Layer 11 of a small transformer language model trained on English Wikipedia (15 layers, counted from 0, width 64).
A neuron's activation on a vector x is SiLU(gate . x) times (in . x), where the dot is the dot product.
The model reads these tokens: " |" " —" " |" " T" "w" "ice" "-" "to" "-" "b" "eat" " in" " the" " s" "em" "if" "inal" "s" " |" "\n"

The vector x that enters this layer's MLP at each token. A number n stands for (n - 128) times 0.05.
0 " |": 115, 95, 160, 154, 153, 111, 90, 163, 117, 108, 92, 113, 131, 141, 126, 94, 117, 136, 137, 125, 87, 109, 129, 178, 135, 134, 142, 141, 143, 123, 85, 165, 122, 143, 134, 170, 129, 114, 133, 150, 177, 139, 107, 162, 152, 129, 128, 147, 132, 75, 207, 140, 117, 100, 106, 151, 142, 138, 145, 134, 127, 131, 90, 123
1 " —": 103, 126, 156, 129, 147, 112, 123, 166, 127, 127, 100, 92, 127, 144, 91, 101, 119, 99, 136, 104, 94, 117, 154, 176, 145, 143, 104, 156, 126, 123, 112, 133, 128, 147, 137, 142, 131, 106, 187, 148, 130, 112, 55, 161, 154, 106, 128, 126, 150, 85, 196, 130, 102, 108, 131, 123, 143, 131, 127, 87, 136, 177, 114, 103
2 " |": 132, 113, 153, 140, 150, 132, 111, 167, 112, 104, 80, 93, 114, 122, 139, 117, 123, 146, 139, 136, 96, 108, 131, 177, 141, 121, 143, 142, 145, 124, 83, 168, 103, 131, 149, 154, 138, 110, 140, 116, 189, 126, 82, 149, 152, 106, 141, 145, 122, 69, 194, 134, 117, 100, 112, 141, 146, 153, 145, 126, 137, 120, 106, 122
3 " T": 126, 119, 161, 175, 134, 136, 122, 127, 97, 136, 117, 94, 142, 141, 113, 101, 97, 131, 161, 138, 120, 122, 103, 123, 127, 120, 148, 118, 113, 106, 104, 137, 114, 140, 127, 125, 89, 112, 132, 114, 149, 138, 116, 142, 127, 92, 148, 129, 130, 124, 248, 104, 106, 96, 127, 157, 143, 118, 126, 132, 143, 127, 133, 152
4 "w": 100, 116, 149, 131, 171, 132, 103, 131, 169, 109, 158, 145, 146, 115, 133, 138, 95, 111, 105, 114, 121, 136, 135, 131, 109, 111, 138, 114, 150, 160, 132, 104, 51, 145, 127, 129, 82, 141, 123, 185, 111, 132, 138, 87, 114, 87, 134, 110, 174, 154, 192, 106, 104, 94, 109, 122, 151, 118, 166, 106, 89, 117, 119, 180
5 "ice": 98, 152, 120, 148, 144, 119, 168, 129, 154, 115, 138, 181, 95, 156, 115, 127, 114, 137, 137, 98, 100, 113, 126, 146, 155, 113, 140, 102, 151, 121, 136, 155, 116, 148, 150, 153, 142, 138, 122, 125, 105, 115, 126, 184, 137, 153, 137, 146, 140, 122, 233, 137, 146, 122, 102, 110, 151, 131, 127, 136, 126, 125, 77, 124
6 "-": 135, 128, 166, 100, 98, 94, 170, 132, 164, 121, 148, 138, 104, 152, 82, 152, 104, 110, 163, 117, 114, 145, 93, 154, 114, 122, 151, 126, 168, 88, 68, 136, 143, 144, 100, 175, 92, 147, 119, 121, 106, 117, 116, 141, 127, 135, 113, 130, 120, 111, 216, 114, 142, 104, 134, 167, 114, 119, 124, 128, 136, 149, 128, 135
7 "to": 135, 124, 130, 208, 136, 112, 137, 79, 88, 119, 98, 168, 101, 90, 84, 117, 82, 132, 124, 104, 131, 91, 163, 132, 157, 122, 122, 125, 129, 129, 78, 121, 121, 129, 132, 103, 99, 130, 157, 161, 143, 131, 74, 156, 142, 135, 112, 116, 124, 105, 197, 140, 129, 148, 105, 154, 152, 114, 102, 144, 112, 151, 111, 133
8 "-": 140, 159, 166, 113, 107, 86, 155, 135, 164, 121, 128, 137, 99, 137, 98, 167, 132, 137, 180, 105, 113, 141, 104, 123, 138, 121, 162, 112, 150, 108, 98, 124, 156, 134, 126, 163, 99, 164, 121, 135, 92, 125, 115, 143, 140, 132, 132, 150, 113, 112, 229, 107, 135, 111, 136, 154, 146, 114, 135, 116, 160, 152, 168, 133
9 "b": 124, 104, 166, 150, 100, 123, 78, 102, 94, 119, 127, 137, 122, 144, 104, 99, 114, 146, 154, 101, 126, 113, 139, 125, 107, 138, 133, 121, 123, 118, 88, 116, 141, 170, 129, 115, 90, 136, 119, 124, 95, 134, 102, 177, 128, 117, 79, 108, 136, 141, 229, 137, 80, 109, 127, 119, 125, 106, 148, 164, 138, 109, 130, 153
10 "eat": 110, 122, 147, 126, 106, 95, 137, 121, 107, 118, 140, 149, 97, 117, 149, 119, 132, 182, 159, 128, 111, 98, 132, 111, 160, 100, 113, 117, 128, 76, 85, 132, 126, 113, 102, 128, 151, 127, 118, 164, 122, 145, 125, 141, 132, 98, 150, 86, 135, 132, 221, 117, 115, 90, 108, 81, 167, 114, 121, 146, 146, 127, 103, 116
11 " in": 115, 89, 149, 167, 152, 99, 109, 126, 133, 109, 153, 85, 105, 151, 113, 129, 125, 154, 127, 133, 161, 141, 115, 184, 151, 124, 117, 137, 138, 115, 75, 148, 124, 161, 115, 164, 135, 126, 105, 130, 121, 122, 79, 133, 120, 152, 132, 119, 151, 112, 188, 136, 156, 153, 71, 144, 122, 79, 159, 136, 124, 136, 103, 100
12 " the": 117, 104, 136, 147, 148, 174, 114, 152, 136, 127, 126, 95, 116, 128, 107, 119, 124, 165, 130, 111, 136, 131, 91, 145, 160, 129, 121, 132, 129, 120, 105, 219, 163, 86, 147, 167, 122, 149, 146, 142, 141, 178, 79, 120, 117, 117, 102, 146, 139, 132, 187, 123, 133, 151, 87, 176, 143, 128, 146, 116, 94, 99, 124, 130
13 " s": 135, 132, 118, 146, 117, 121, 124, 143, 153, 152, 140, 119, 136, 166, 100, 144, 134, 122, 121, 146, 119, 128, 140, 100, 152, 95, 136, 135, 135, 121, 125, 123, 150, 155, 104, 167, 94, 128, 142, 132, 165, 113, 125, 164, 125, 124, 112, 126, 154, 144, 222, 93, 203, 116, 137, 168, 125, 90, 130, 123, 146, 64, 138, 164
14 "em": 101, 77, 119, 72, 158, 117, 133, 103, 137, 156, 109, 153, 117, 162, 136, 54, 116, 155, 100, 112, 129, 136, 114, 126, 119, 91, 98, 139, 200, 141, 94, 145, 160, 127, 166, 100, 107, 120, 120, 146, 95, 148, 147, 110, 117, 122, 145, 133, 125, 149, 189, 124, 182, 149, 101, 109, 115, 147, 122, 132, 100, 131, 178, 147
15 "if": 117, 143, 158, 114, 155, 111, 128, 70, 151, 133, 164, 128, 122, 104, 107, 151, 85, 113, 126, 162, 191, 153, 141, 138, 111, 95, 127, 95, 95, 134, 136, 138, 169, 110, 129, 120, 154, 119, 69, 168, 91, 131, 136, 179, 186, 129, 147, 128, 88, 155, 126, 128, 112, 89, 123, 87, 112, 174, 149, 170, 184, 129, 149, 134
16 "inal": 103, 127, 133, 106, 105, 179, 144, 137, 145, 106, 144, 162, 121, 161, 120, 122, 125, 148, 165, 120, 177, 99, 144, 151, 128, 119, 150, 144, 159, 154, 111, 153, 145, 134, 110, 195, 138, 126, 157, 149, 121, 120, 125, 124, 121, 98, 102, 97, 178, 126, 204, 104, 92, 141, 80, 100, 110, 144, 141, 151, 93, 130, 89, 141
17 "s": 137, 122, 129, 134, 126, 109, 112, 155, 103, 120, 135, 135, 135, 129, 137, 127, 100, 115, 128, 131, 137, 136, 125, 135, 176, 140, 159, 120, 149, 138, 130, 191, 161, 134, 138, 163, 163, 112, 148, 126, 146, 101, 142, 166, 140, 143, 85, 119, 119, 135, 220, 150, 199, 121, 104, 119, 144, 114, 116, 119, 127, 169, 66, 146
18 " |": 141, 95, 149, 137, 141, 134, 99, 162, 106, 112, 96, 111, 107, 101, 127, 108, 124, 128, 153, 154, 105, 121, 133, 198, 126, 126, 143, 147, 137, 123, 89, 171, 123, 131, 141, 149, 131, 104, 135, 120, 142, 141, 125, 150, 150, 123, 106, 149, 122, 70, 200, 143, 139, 101, 94, 126, 155, 151, 158, 123, 137, 125, 90, 114
19 "\n": 110, 112, 198, 149, 137, 112, 99, 138, 114, 107, 93, 124, 124, 118, 101, 125, 94, 155, 143, 102, 104, 128, 101, 150, 181, 134, 113, 140, 144, 127, 98, 158, 118, 146, 135, 152, 123, 134, 123, 133, 187, 147, 113, 155, 145, 122, 146, 164, 113, 59, 150, 112, 122, 109, 101, 162, 138, 135, 140, 116, 156, 126, 84, 155

Each question shows the input weights of one neuron of the MLP. A number n stands for (n - 128) times 0.0053.

n61 gate: 126, 118, 105, 149, 76, 70, 96, 110, 159, 110, 88, 104, 98, 70, 148, 131, 135, 161, 68, 86, 172, 135, 97, 140, 96, 138, 152, 163, 120, 94, 128, 127, 96, 113, 156, 85, 121, 148, 137, 116, 161, 128, 119, 124, 107, 131, 176, 93, 119, 148, 114, 140, 86, 180, 146, 160, 124, 187, 138, 138, 160, 141, 136, 98
n61 in: 125, 88, 97, 72, 150, 138, 102, 136, 103, 152, 95, 119, 125, 128, 122, 133, 144, 142, 101, 59, 101, 132, 134, 161, 164, 112, 138, 119, 98, 83, 79, 129, 113, 136, 142, 169, 109, 116, 79, 132, 137, 164, 146, 123, 144, 151, 98, 153, 131, 118, 152, 133, 150, 182, 114, 110, 141, 115, 123, 143, 101, 169, 73, 127
Its two highest activations, in order, are on tokens 7 "to", 2 " |"

n155 gate: 146, 145, 130, 129, 118, 124, 114, 136, 96, 101, 122, 123, 146, 193, 136, 138, 133, 145, 100, 147, 141, 163, 149, 121, 97, 52, 143, 124, 92, 137, 109, 127, 98, 176, 101, 88, 124, 141, 131, 73, 142, 125, 76, 130, 114, 152, 141, 78, 157, 135, 86, 146, 153, 115, 154, 133, 123, 107, 88, 65, 125, 118, 113, 117
n155 in: 124, 132, 137, 128, 158, 98, 145, 135, 144, 149, 74, 147, 121, 110, 103, 73, 155, 167, 118, 132, 117, 173, 125, 126, 153, 115, 89, 140, 158, 169, 139, 153, 170, 79, 103, 155, 64, 148, 126, 85, 116, 147, 124, 143, 174, 111, 152, 127, 149, 141, 120, 111, 75, 113, 112, 101, 112, 118, 70, 133, 163, 97, 154, 126
On which three tokens does it fire most, strongest first? 17 "s", 4 "w", 13 " s"

n10 gate: 181, 167, 148, 138, 85, 136, 104, 87, 161, 129, 144, 90, 125, 161, 86, 112, 142, 153, 143, 168, 160, 84, 93, 116, 113, 152, 107, 152, 154, 147, 106, 86, 97, 158, 151, 100, 85, 154, 143, 115, 134, 138, 146, 152, 158, 157, 62, 136, 106, 129, 97, 150, 48, 110, 143, 197, 143, 162, 146, 128, 107, 94, 95, 122
n10 in: 159, 136, 103, 119, 147, 173, 112, 110, 124, 133, 100, 143, 142, 161, 103, 104, 94, 140, 212, 96, 155, 169, 123, 135, 129, 155, 123, 118, 140, 158, 119, 100, 90, 169, 101, 159, 115, 104, 159, 141, 134, 127, 142, 154, 115, 96, 149, 130, 130, 129, 146, 98, 149, 159, 102, 128, 108, 150, 133, 95, 122, 114, 98, 93
On which token does it fire most? 9 "b"

n175 gate: 110, 138, 165, 136, 152, 114, 139, 114, 172, 146, 88, 123, 113, 127, 123, 135, 151, 135, 170, 121, 121, 123, 171, 91, 94, 153, 99, 147, 103, 138, 170, 129, 157, 157, 142, 183, 134, 169, 202, 139, 65, 168, 144, 141, 172, 170, 150, 96, 110, 118, 110, 83, 83, 117, 122, 151, 129, 100, 106, 70, 102, 129, 137, 129
n175 in: 124, 143, 153, 31, 137, 113, 119, 93, 69, 155, 141, 120, 157, 126, 127, 150, 122, 139, 110, 125, 138, 124, 116, 183, 184, 100, 129, 121, 102, 130, 152, 161, 115, 101, 129, 97, 141, 108, 113, 89, 113, 121, 126, 88, 160, 119, 160, 149, 67, 115, 145, 172, 126, 117, 181, 180, 123, 115, 122, 127, 151, 162, 127, 150
On which token does it fire most, and how strongly? 8 "-", at about 1.3

n90 gate: 140, 120, 135, 100, 139, 141, 100, 98, 105, 138, 187, 120, 166, 117, 124, 134, 124, 73, 167, 89, 125, 153, 116, 123, 154, 90, 119, 137, 86, 119, 91, 132, 129, 126, 132, 131, 100, 139, 167, 133, 107, 123, 120, 107, 131, 141, 148, 106, 84, 170, 115, 151, 103, 97, 112, 129, 138, 166, 174, 112, 155, 127, 97, 107
n90 in: 120, 101, 121, 179, 114, 161, 133, 112, 61, 104, 126, 89, 142, 140, 148, 137, 132, 121, 148, 130, 173, 116, 112, 96, 123, 134, 102, 154, 125, 130, 130, 133, 119, 164, 143, 117, 126, 129, 117, 107, 92, 142, 112, 107, 110, 127, 65, 159, 79, 129, 120, 199, 54, 127, 132, 107, 122, 120, 124, 132, 117, 112, 115, 125
On which token does it fire most? 9 "b"

n19 gate: 76, 83, 100, 134, 148, 137, 88, 129, 104, 143, 143, 115, 107, 132, 103, 121, 126, 152, 100, 105, 153, 164, 119, 109, 112, 153, 145, 120, 132, 130, 92, 173, 119, 159, 141, 150, 167, 128, 123, 123, 100, 136, 130, 112, 177, 122, 130, 103, 149, 98, 67, 124, 114, 135, 143, 127, 92, 137, 145, 99, 113, 142, 121, 157
n19 in: 176, 150, 114, 146, 109, 126, 130, 163, 137, 143, 92, 160, 97, 105, 187, 85, 135, 158, 164, 53, 109, 118, 174, 164, 93, 158, 120, 119, 156, 146, 64, 104, 101, 153, 117, 108, 158, 157, 114, 132, 114, 133, 174, 119, 92, 151, 92, 121, 93, 165, 181, 87, 112, 109, 141, 184, 141, 72, 70, 169, 109, 80, 137, 164
On which token does it fire most, and how strongly? 14 "em", at about 0.74

n96 gate: 178, 92, 68, 139, 135, 129, 116, 119, 129, 102, 58, 141, 101, 165, 129, 149, 103, 160, 94, 118, 143, 136, 161, 119, 121, 167, 107, 137, 130, 90, 137, 144, 115, 166, 167, 144, 147, 169, 216, 117, 131, 87, 128, 78, 133, 86, 157, 88, 171, 121, 93, 117, 112, 116, 159, 160, 156, 147, 127, 133, 95, 105, 141, 104
n96 in: 141, 97, 148, 158, 131, 130, 156, 162, 133, 143, 122, 138, 171, 104, 120, 140, 107, 101, 77, 98, 125, 85, 109, 138, 114, 145, 142, 158, 136, 138, 86, 170, 126, 123, 149, 126, 99, 125, 67, 79, 128, 172, 117, 168, 83, 127, 139, 114, 135, 165, 153, 154, 114, 163, 176, 63, 124, 170, 132, 135, 76, 117, 140, 138
On which token does it fire most? 2 " |"

n147 gate: 79, 106, 121, 140, 97, 108, 139, 128, 129, 130, 111, 142, 123, 156, 130, 72, 120, 152, 154, 81, 119, 145, 53, 76, 162, 59, 151, 77, 129, 134, 93, 119, 130, 103, 157, 97, 145, 143, 142, 106, 113, 110, 113, 112, 138, 125, 129, 95, 126, 130, 94, 101, 90, 161, 185, 119, 171, 82, 115, 104, 152, 130, 220, 117
n147 in: 139, 107, 140, 82, 156, 152, 116, 98, 151, 121, 137, 203, 135, 116, 178, 111, 135, 147, 120, 136, 178, 123, 131, 124, 168, 117, 152, 168, 139, 58, 117, 104, 113, 97, 88, 130, 173, 208, 133, 87, 161, 136, 111, 121, 67, 131, 138, 121, 186, 139, 120, 144, 118, 112, 196, 139, 92, 118, 132, 114, 152, 131, 119, 122
On which token does it fire most? 10 "eat"

n135 gate: 110, 143, 154, 152, 113, 137, 90, 122, 141, 160, 110, 182, 162, 74, 125, 141, 158, 108, 158, 81, 116, 177, 119, 71, 93, 112, 188, 105, 75, 120, 119, 103, 109, 134, 150, 141, 110, 142, 100, 113, 121, 142, 176, 95, 78, 135, 133, 133, 131, 148, 134, 166, 112, 145, 171, 86, 119, 158, 149, 89, 158, 108, 148, 152
n135 in: 175, 117, 81, 119, 135, 82, 55, 131, 98, 112, 125, 136, 119, 137, 180, 127, 146, 172, 132, 85, 137, 146, 108, 111, 122, 139, 129, 97, 72, 158, 104, 122, 158, 132, 131, 137, 133, 147, 129, 122, 94, 116, 144, 85, 118, 101, 191, 96, 106, 152, 129, 154, 130, 145, 129, 94, 137, 148, 125, 89, 162, 120, 94, 138
On which token does it fire most? 6 "-"

n172 gate: 90, 135, 125, 149, 157, 118, 82, 123, 79, 129, 159, 141, 187, 131, 163, 140, 171, 159, 114, 178, 88, 111, 147, 79, 113, 143, 139, 87, 116, 128, 152, 38, 107, 126, 129, 118, 147, 144, 118, 139, 150, 165, 166, 92, 106, 140, 181, 175, 110, 159, 95, 146, 99, 133, 179, 155, 97, 106, 155, 178, 151, 140, 162, 114
n172 in: 122, 147, 173, 120, 123, 95, 136, 77, 122, 120, 118, 127, 134, 137, 145, 166, 136, 156, 89, 142, 84, 156, 166, 85, 123, 119, 148, 127, 89, 105, 155, 156, 101, 103, 54, 144, 156, 92, 117, 177, 155, 112, 105, 134, 123, 109, 156, 126, 93, 140, 93, 92, 123, 161, 190, 114, 138, 120, 147, 88, 67, 176, 166, 113
Its two highest activations, in order, are on tokens 9 "b", 14 "em"

n102 gate: 94, 184, 143, 100, 145, 126, 110, 112, 89, 112, 113, 136, 176, 104, 159, 144, 125, 138, 96, 152, 156, 169, 125, 120, 124, 87, 132, 145, 158, 135, 99, 80, 124, 116, 59, 109, 86, 115, 149, 120, 121, 150, 132, 108, 132, 103, 98, 122, 172, 142, 108, 96, 148, 135, 132, 138, 81, 143, 169, 102, 149, 127, 171, 131
n102 in: 89, 110, 140, 147, 125, 123, 85, 133, 161, 159, 145, 170, 74, 158, 114, 120, 139, 117, 103, 110, 170, 148, 133, 137, 101, 136, 130, 82, 130, 115, 156, 119, 139, 126, 120, 160, 117, 117, 160, 114, 182, 165, 96, 117, 112, 113, 93, 109, 148, 136, 151, 136, 113, 91, 139, 119, 101, 126, 119, 109, 146, 126, 137, 94
On which token does it fire most, and how strongly? 4 "w", at about 2.4

n125 gate: 169, 63, 128, 153, 149, 93, 150, 117, 150, 98, 138, 138, 128, 127, 110, 114, 159, 115, 91, 163, 75, 125, 139, 123, 73, 86, 84, 146, 118, 75, 155, 131, 99, 134, 123, 135, 114, 115, 147, 156, 123, 131, 114, 149, 146, 152, 119, 157, 107, 112, 63, 138, 142, 121, 145, 179, 111, 98, 74, 123, 128, 122, 176, 102
n125 in: 82, 148, 69, 147, 178, 133, 172, 213, 96, 113, 140, 137, 130, 128, 108, 142, 125, 126, 157, 133, 123, 72, 163, 120, 80, 104, 151, 153, 120, 75, 140, 94, 155, 167, 117, 154, 131, 172, 117, 87, 106, 149, 136, 175, 106, 123, 132, 163, 100, 131, 128, 117, 160, 104, 162, 158, 131, 94, 116, 156, 144, 120, 113, 124
On which token does it fire most? 4 "w"

n148 gate: 155, 132, 91, 133, 99, 153, 112, 164, 118, 131, 134, 112, 128, 118, 93, 109, 170, 180, 101, 115, 115, 138, 55, 125, 118, 142, 103, 144, 142, 120, 119, 133, 132, 93, 117, 141, 114, 145, 192, 139, 103, 132, 145, 93, 125, 172, 81, 160, 114, 142, 115, 127, 119, 170, 137, 142, 103, 103, 104, 166, 131, 78, 131, 85
n148 in: 164, 116, 169, 144, 135, 137, 120, 88, 123, 100, 102, 138, 172, 142, 93, 130, 90, 173, 147, 127, 115, 145, 98, 112, 172, 149, 149, 186, 142, 145, 109, 106, 143, 159, 151, 133, 139, 130, 115, 154, 85, 164, 113, 104, 129, 108, 52, 125, 108, 110, 111, 147, 131, 145, 141, 142, 129, 128, 142, 127, 104, 121, 169, 133
On which token does it fire most? 12 " the"

n3 gate: 101, 115, 155, 106, 111, 113, 124, 105, 164, 86, 135, 116, 190, 168, 120, 141, 145, 117, 125, 145, 134, 104, 125, 140, 76, 149, 185, 104, 125, 108, 146, 83, 118, 122, 146, 159, 151, 111, 127, 98, 120, 177, 182, 130, 128, 125, 164, 75, 137, 156, 131, 103, 118, 204, 126, 137, 131, 118, 164, 130, 159, 122, 107, 160
n3 in: 132, 112, 82, 158, 107, 201, 119, 105, 154, 92, 152, 130, 158, 125, 94, 99, 103, 114, 109, 181, 124, 141, 101, 125, 83, 144, 119, 187, 167, 113, 140, 162, 159, 152, 130, 116, 90, 118, 80, 139, 111, 124, 142, 149, 143, 131, 111, 133, 85, 101, 126, 141, 118, 82, 120, 111, 126, 186, 86, 128, 129, 131, 135, 132
On which token does it fire most, and how strongly? 15 "if", at about 1.2

n161 gate: 77, 108, 103, 117, 61, 109, 99, 86, 173, 101, 157, 96, 140, 99, 125, 124, 137, 119, 105, 138, 102, 88, 111, 161, 112, 196, 94, 80, 54, 153, 117, 106, 131, 81, 130, 156, 143, 133, 184, 118, 88, 156, 124, 136, 169, 147, 114, 144, 97, 150, 128, 118, 118, 144, 146, 162, 163, 113, 152, 97, 65, 95, 123, 155
n161 in: 139, 166, 161, 120, 119, 133, 136, 102, 165, 145, 175, 88, 145, 130, 111, 88, 123, 145, 134, 156, 75, 113, 145, 138, 153, 132, 75, 176, 99, 95, 124, 78, 74, 128, 116, 87, 111, 164, 64, 166, 107, 133, 113, 136, 80, 159, 123, 140, 81, 73, 126, 79, 102, 105, 122, 116, 157, 117, 157, 160, 132, 116, 141, 74
On which token does it fire most? 17 "s"

n39 gate: 82, 127, 113, 131, 161, 83, 134, 153, 181, 126, 97, 152, 113, 121, 121, 133, 170, 130, 114, 134, 80, 94, 80, 90, 146, 96, 98, 106, 149, 122, 140, 121, 130, 109, 157, 80, 153, 103, 123, 155, 129, 148, 164, 101, 130, 123, 151, 143, 101, 144, 94, 153, 194, 96, 132, 147, 149, 91, 50, 126, 156, 191, 136, 64
n39 in: 139, 126, 112, 132, 115, 97, 152, 121, 121, 171, 150, 109, 69, 65, 108, 136, 152, 148, 144, 136, 113, 150, 67, 118, 128, 96, 161, 166, 156, 186, 151, 149, 141, 132, 115, 163, 106, 107, 152, 108, 186, 128, 127, 142, 113, 127, 107, 83, 76, 118, 138, 114, 115, 167, 125, 122, 121, 142, 91, 146, 168, 98, 96, 134
On which token does it fire most? 4 "w"

n103 gate: 149, 151, 160, 148, 103, 160, 139, 107, 179, 122, 156, 169, 139, 135, 140, 104, 129, 121, 138, 139, 126, 129, 109, 138, 120, 181, 104, 129, 90, 161, 92, 102, 154, 133, 186, 102, 137, 148, 143, 142, 143, 82, 135, 117, 121, 169, 136, 96, 129, 163, 124, 93, 143, 144, 163, 138, 146, 166, 127, 149, 122, 131, 120, 143
n103 in: 141, 138, 149, 135, 130, 149, 136, 96, 196, 151, 140, 156, 131, 155, 137, 148, 166, 165, 95, 150, 146, 102, 148, 145, 152, 130, 139, 121, 97, 124, 99, 130, 116, 112, 142, 66, 150, 136, 170, 111, 129, 165, 166, 108, 105, 131, 148, 121, 96, 107, 142, 101, 158, 170, 142, 149, 104, 183, 115, 134, 170, 153, 127, 140
On which token does it fire most? 1 " —"

n163 gate: 129, 129, 126, 103, 115, 143, 71, 109, 60, 97, 151, 155, 186, 98, 137, 136, 142, 111, 106, 110, 150, 104, 143, 158, 95, 117, 124, 129, 122, 101, 129, 120, 104, 151, 136, 132, 145, 141, 175, 105, 81, 133, 130, 117, 116, 134, 136, 128, 71, 132, 118, 158, 117, 71, 126, 135, 167, 101, 153, 144, 82, 91, 124, 48
n163 in: 145, 101, 160, 114, 151, 113, 161, 114, 121, 136, 128, 134, 132, 86, 132, 94, 124, 101, 151, 114, 164, 125, 129, 117, 128, 129, 171, 123, 93, 140, 96, 99, 59, 148, 164, 137, 158, 180, 115, 132, 180, 134, 131, 166, 128, 89, 132, 137, 99, 113, 117, 116, 130, 119, 139, 107, 124, 161, 128, 106, 181, 117, 68, 155
On which token does it fire most, and how strongly? 18 " |", at about 1.2

n162 gate: 110, 136, 133, 121, 88, 158, 152, 112, 184, 102, 118, 143, 178, 138, 112, 105, 161, 126, 163, 217, 97, 155, 122, 146, 127, 181, 137, 112, 91, 122, 138, 117, 117, 140, 104, 104, 146, 151, 109, 110, 61, 130, 154, 79, 144, 122, 133, 137, 149, 149, 97, 98, 125, 102, 73, 125, 163, 122, 125, 136, 128, 155, 102, 123
n162 in: 81, 102, 159, 128, 179, 142, 113, 141, 110, 125, 122, 167, 113, 118, 153, 205, 125, 151, 156, 122, 135, 115, 162, 100, 63, 173, 68, 121, 117, 142, 106, 114, 146, 114, 78, 120, 148, 121, 141, 143, 163, 133, 143, 129, 117, 174, 113, 101, 124, 136, 142, 123, 97, 179, 149, 138, 148, 152, 133, 128, 77, 87, 96, 172
Its two highest activations, in order, are on tokens 4 "w", 16 "inal"

n4 gate: 128, 147, 119, 122, 123, 119, 117, 123, 126, 114, 111, 134, 141, 173, 94, 144, 144, 103, 91, 135, 111, 172, 94, 117, 90, 133, 164, 98, 83, 105, 105, 149, 91, 112, 111, 121, 121, 143, 119, 154, 68, 116, 107, 159, 154, 134, 125, 77, 106, 171, 100, 76, 138, 136, 162, 135, 121, 184, 111, 189, 119, 108, 132, 106
n4 in: 138, 100, 123, 88, 137, 141, 142, 122, 135, 143, 156, 127, 135, 174, 117, 103, 92, 135, 130, 155, 137, 123, 120, 118, 152, 90, 98, 131, 129, 98, 111, 113, 160, 122, 135, 100, 155, 84, 103, 67, 112, 139, 108, 109, 153, 101, 156, 150, 74, 100, 114, 160, 50, 157, 120, 124, 132, 128, 175, 126, 120, 151, 127, 124
On which token does it fire most? 15 "if"

n105 gate: 128, 127, 114, 144, 176, 136, 123, 106, 86, 109, 118, 166, 145, 149, 186, 138, 148, 143, 125, 145, 132, 134, 148, 136, 119, 160, 147, 111, 141, 111, 119, 132, 109, 134, 197, 118, 148, 123, 134, 92, 146, 105, 103, 89, 115, 143, 118, 151, 166, 130, 117, 188, 194, 146, 134, 117, 153, 143, 101, 63, 70, 166, 128, 113
n105 in: 92, 117, 92, 105, 105, 110, 118, 108, 73, 143, 132, 94, 109, 140, 145, 100, 140, 195, 156, 120, 120, 151, 118, 137, 140, 109, 127, 143, 77, 152, 117, 151, 111, 145, 143, 100, 111, 132, 121, 125, 95, 96, 140, 159, 105, 126, 147, 64, 126, 141, 128, 168, 115, 87, 114, 123, 73, 116, 93, 119, 119, 90, 139, 134
On which token does it fire most? 14 "em"

n108 gate: 131, 69, 100, 172, 81, 87, 160, 158, 96, 121, 143, 161, 104, 118, 99, 72, 107, 125, 103, 143, 140, 124, 115, 67, 80, 138, 119, 64, 127, 79, 162, 107, 101, 118, 140, 147, 100, 126, 193, 93, 140, 89, 125, 139, 135, 132, 156, 157, 133, 101, 117, 101, 138, 158, 106, 131, 105, 119, 79, 113, 101, 135, 143, 139
n108 in: 118, 154, 170, 171, 132, 113, 138, 118, 151, 142, 174, 113, 144, 88, 91, 100, 115, 86, 158, 159, 80, 60, 107, 174, 84, 141, 117, 155, 177, 108, 146, 125, 142, 138, 112, 113, 138, 135, 92, 156, 123, 69, 123, 140, 91, 134, 96, 151, 122, 114, 129, 111, 148, 162, 143, 119, 141, 145, 130, 90, 95, 148, 154, 101
On which token does it fire most, and how strongly? 7 "to", at about 1.8

n154 gate: 121, 120, 152, 95, 121, 151, 158, 152, 103, 124, 119, 116, 148, 63, 90, 72, 144, 109, 181, 115, 108, 134, 76, 117, 109, 70, 182, 172, 128, 150, 153, 138, 123, 102, 129, 152, 97, 119, 139, 69, 141, 128, 125, 101, 106, 114, 103, 115, 88, 137, 80, 113, 73, 145, 170, 117, 127, 143, 116, 146, 139, 109, 141, 134
n154 in: 135, 112, 118, 134, 104, 135, 145, 121, 113, 110, 140, 84, 122, 138, 125, 119, 94, 188, 127, 172, 124, 137, 136, 143, 132, 145, 177, 156, 103, 202, 146, 109, 136, 80, 151, 117, 150, 194, 72, 133, 128, 116, 85, 188, 88, 100, 134, 137, 109, 118, 138, 101, 100, 144, 111, 127, 173, 121, 148, 121, 99, 122, 175, 172
On which token does it fire most? 3 " T"

n36 gate: 160, 106, 152, 101, 101, 134, 162, 144, 170, 81, 105, 134, 179, 123, 106, 153, 118, 130, 126, 111, 122, 124, 143, 127, 114, 68, 122, 135, 138, 155, 98, 118, 109, 129, 105, 169, 110, 147, 151, 115, 122, 106, 184, 166, 138, 138, 149, 112, 133, 146, 95, 177, 52, 104, 175, 141, 152, 168, 73, 139, 135, 151, 135, 176
n36 in: 81, 163, 120, 151, 136, 93, 93, 107, 160, 148, 131, 113, 173, 101, 164, 135, 80, 154, 121, 125, 164, 199, 151, 123, 180, 97, 124, 110, 169, 129, 115, 143, 104, 95, 110, 126, 153, 145, 104, 129, 176, 112, 94, 83, 117, 102, 189, 145, 94, 130, 108, 114, 154, 122, 104, 156, 153, 126, 138, 122, 137, 152, 133, 95
On which token does it fire most? 15 "if"

n89 gate: 131, 112, 109, 150, 96, 94, 173, 131, 160, 162, 122, 136, 149, 140, 119, 106, 115, 150, 152, 128, 167, 138, 111, 102, 125, 149, 157, 132, 128, 122, 149, 115, 95, 144, 186, 123, 160, 148, 151, 90, 167, 148, 184, 187, 142, 158, 123, 168, 78, 140, 124, 126, 111, 112, 105, 109, 113, 123, 114, 93, 99, 129, 112, 131
n89 in: 96, 117, 161, 156, 106, 134, 138, 123, 151, 177, 112, 177, 151, 145, 160, 119, 144, 128, 100, 131, 120, 136, 153, 102, 126, 173, 111, 140, 192, 129, 171, 119, 86, 96, 165, 106, 144, 126, 150, 115, 85, 134, 107, 138, 103, 123, 106, 98, 120, 126, 137, 120, 147, 108, 95, 103, 204, 121, 157, 134, 135, 138, 134, 103
Its two highest activations, in order, are on tokens 5 "ice", 17 "s"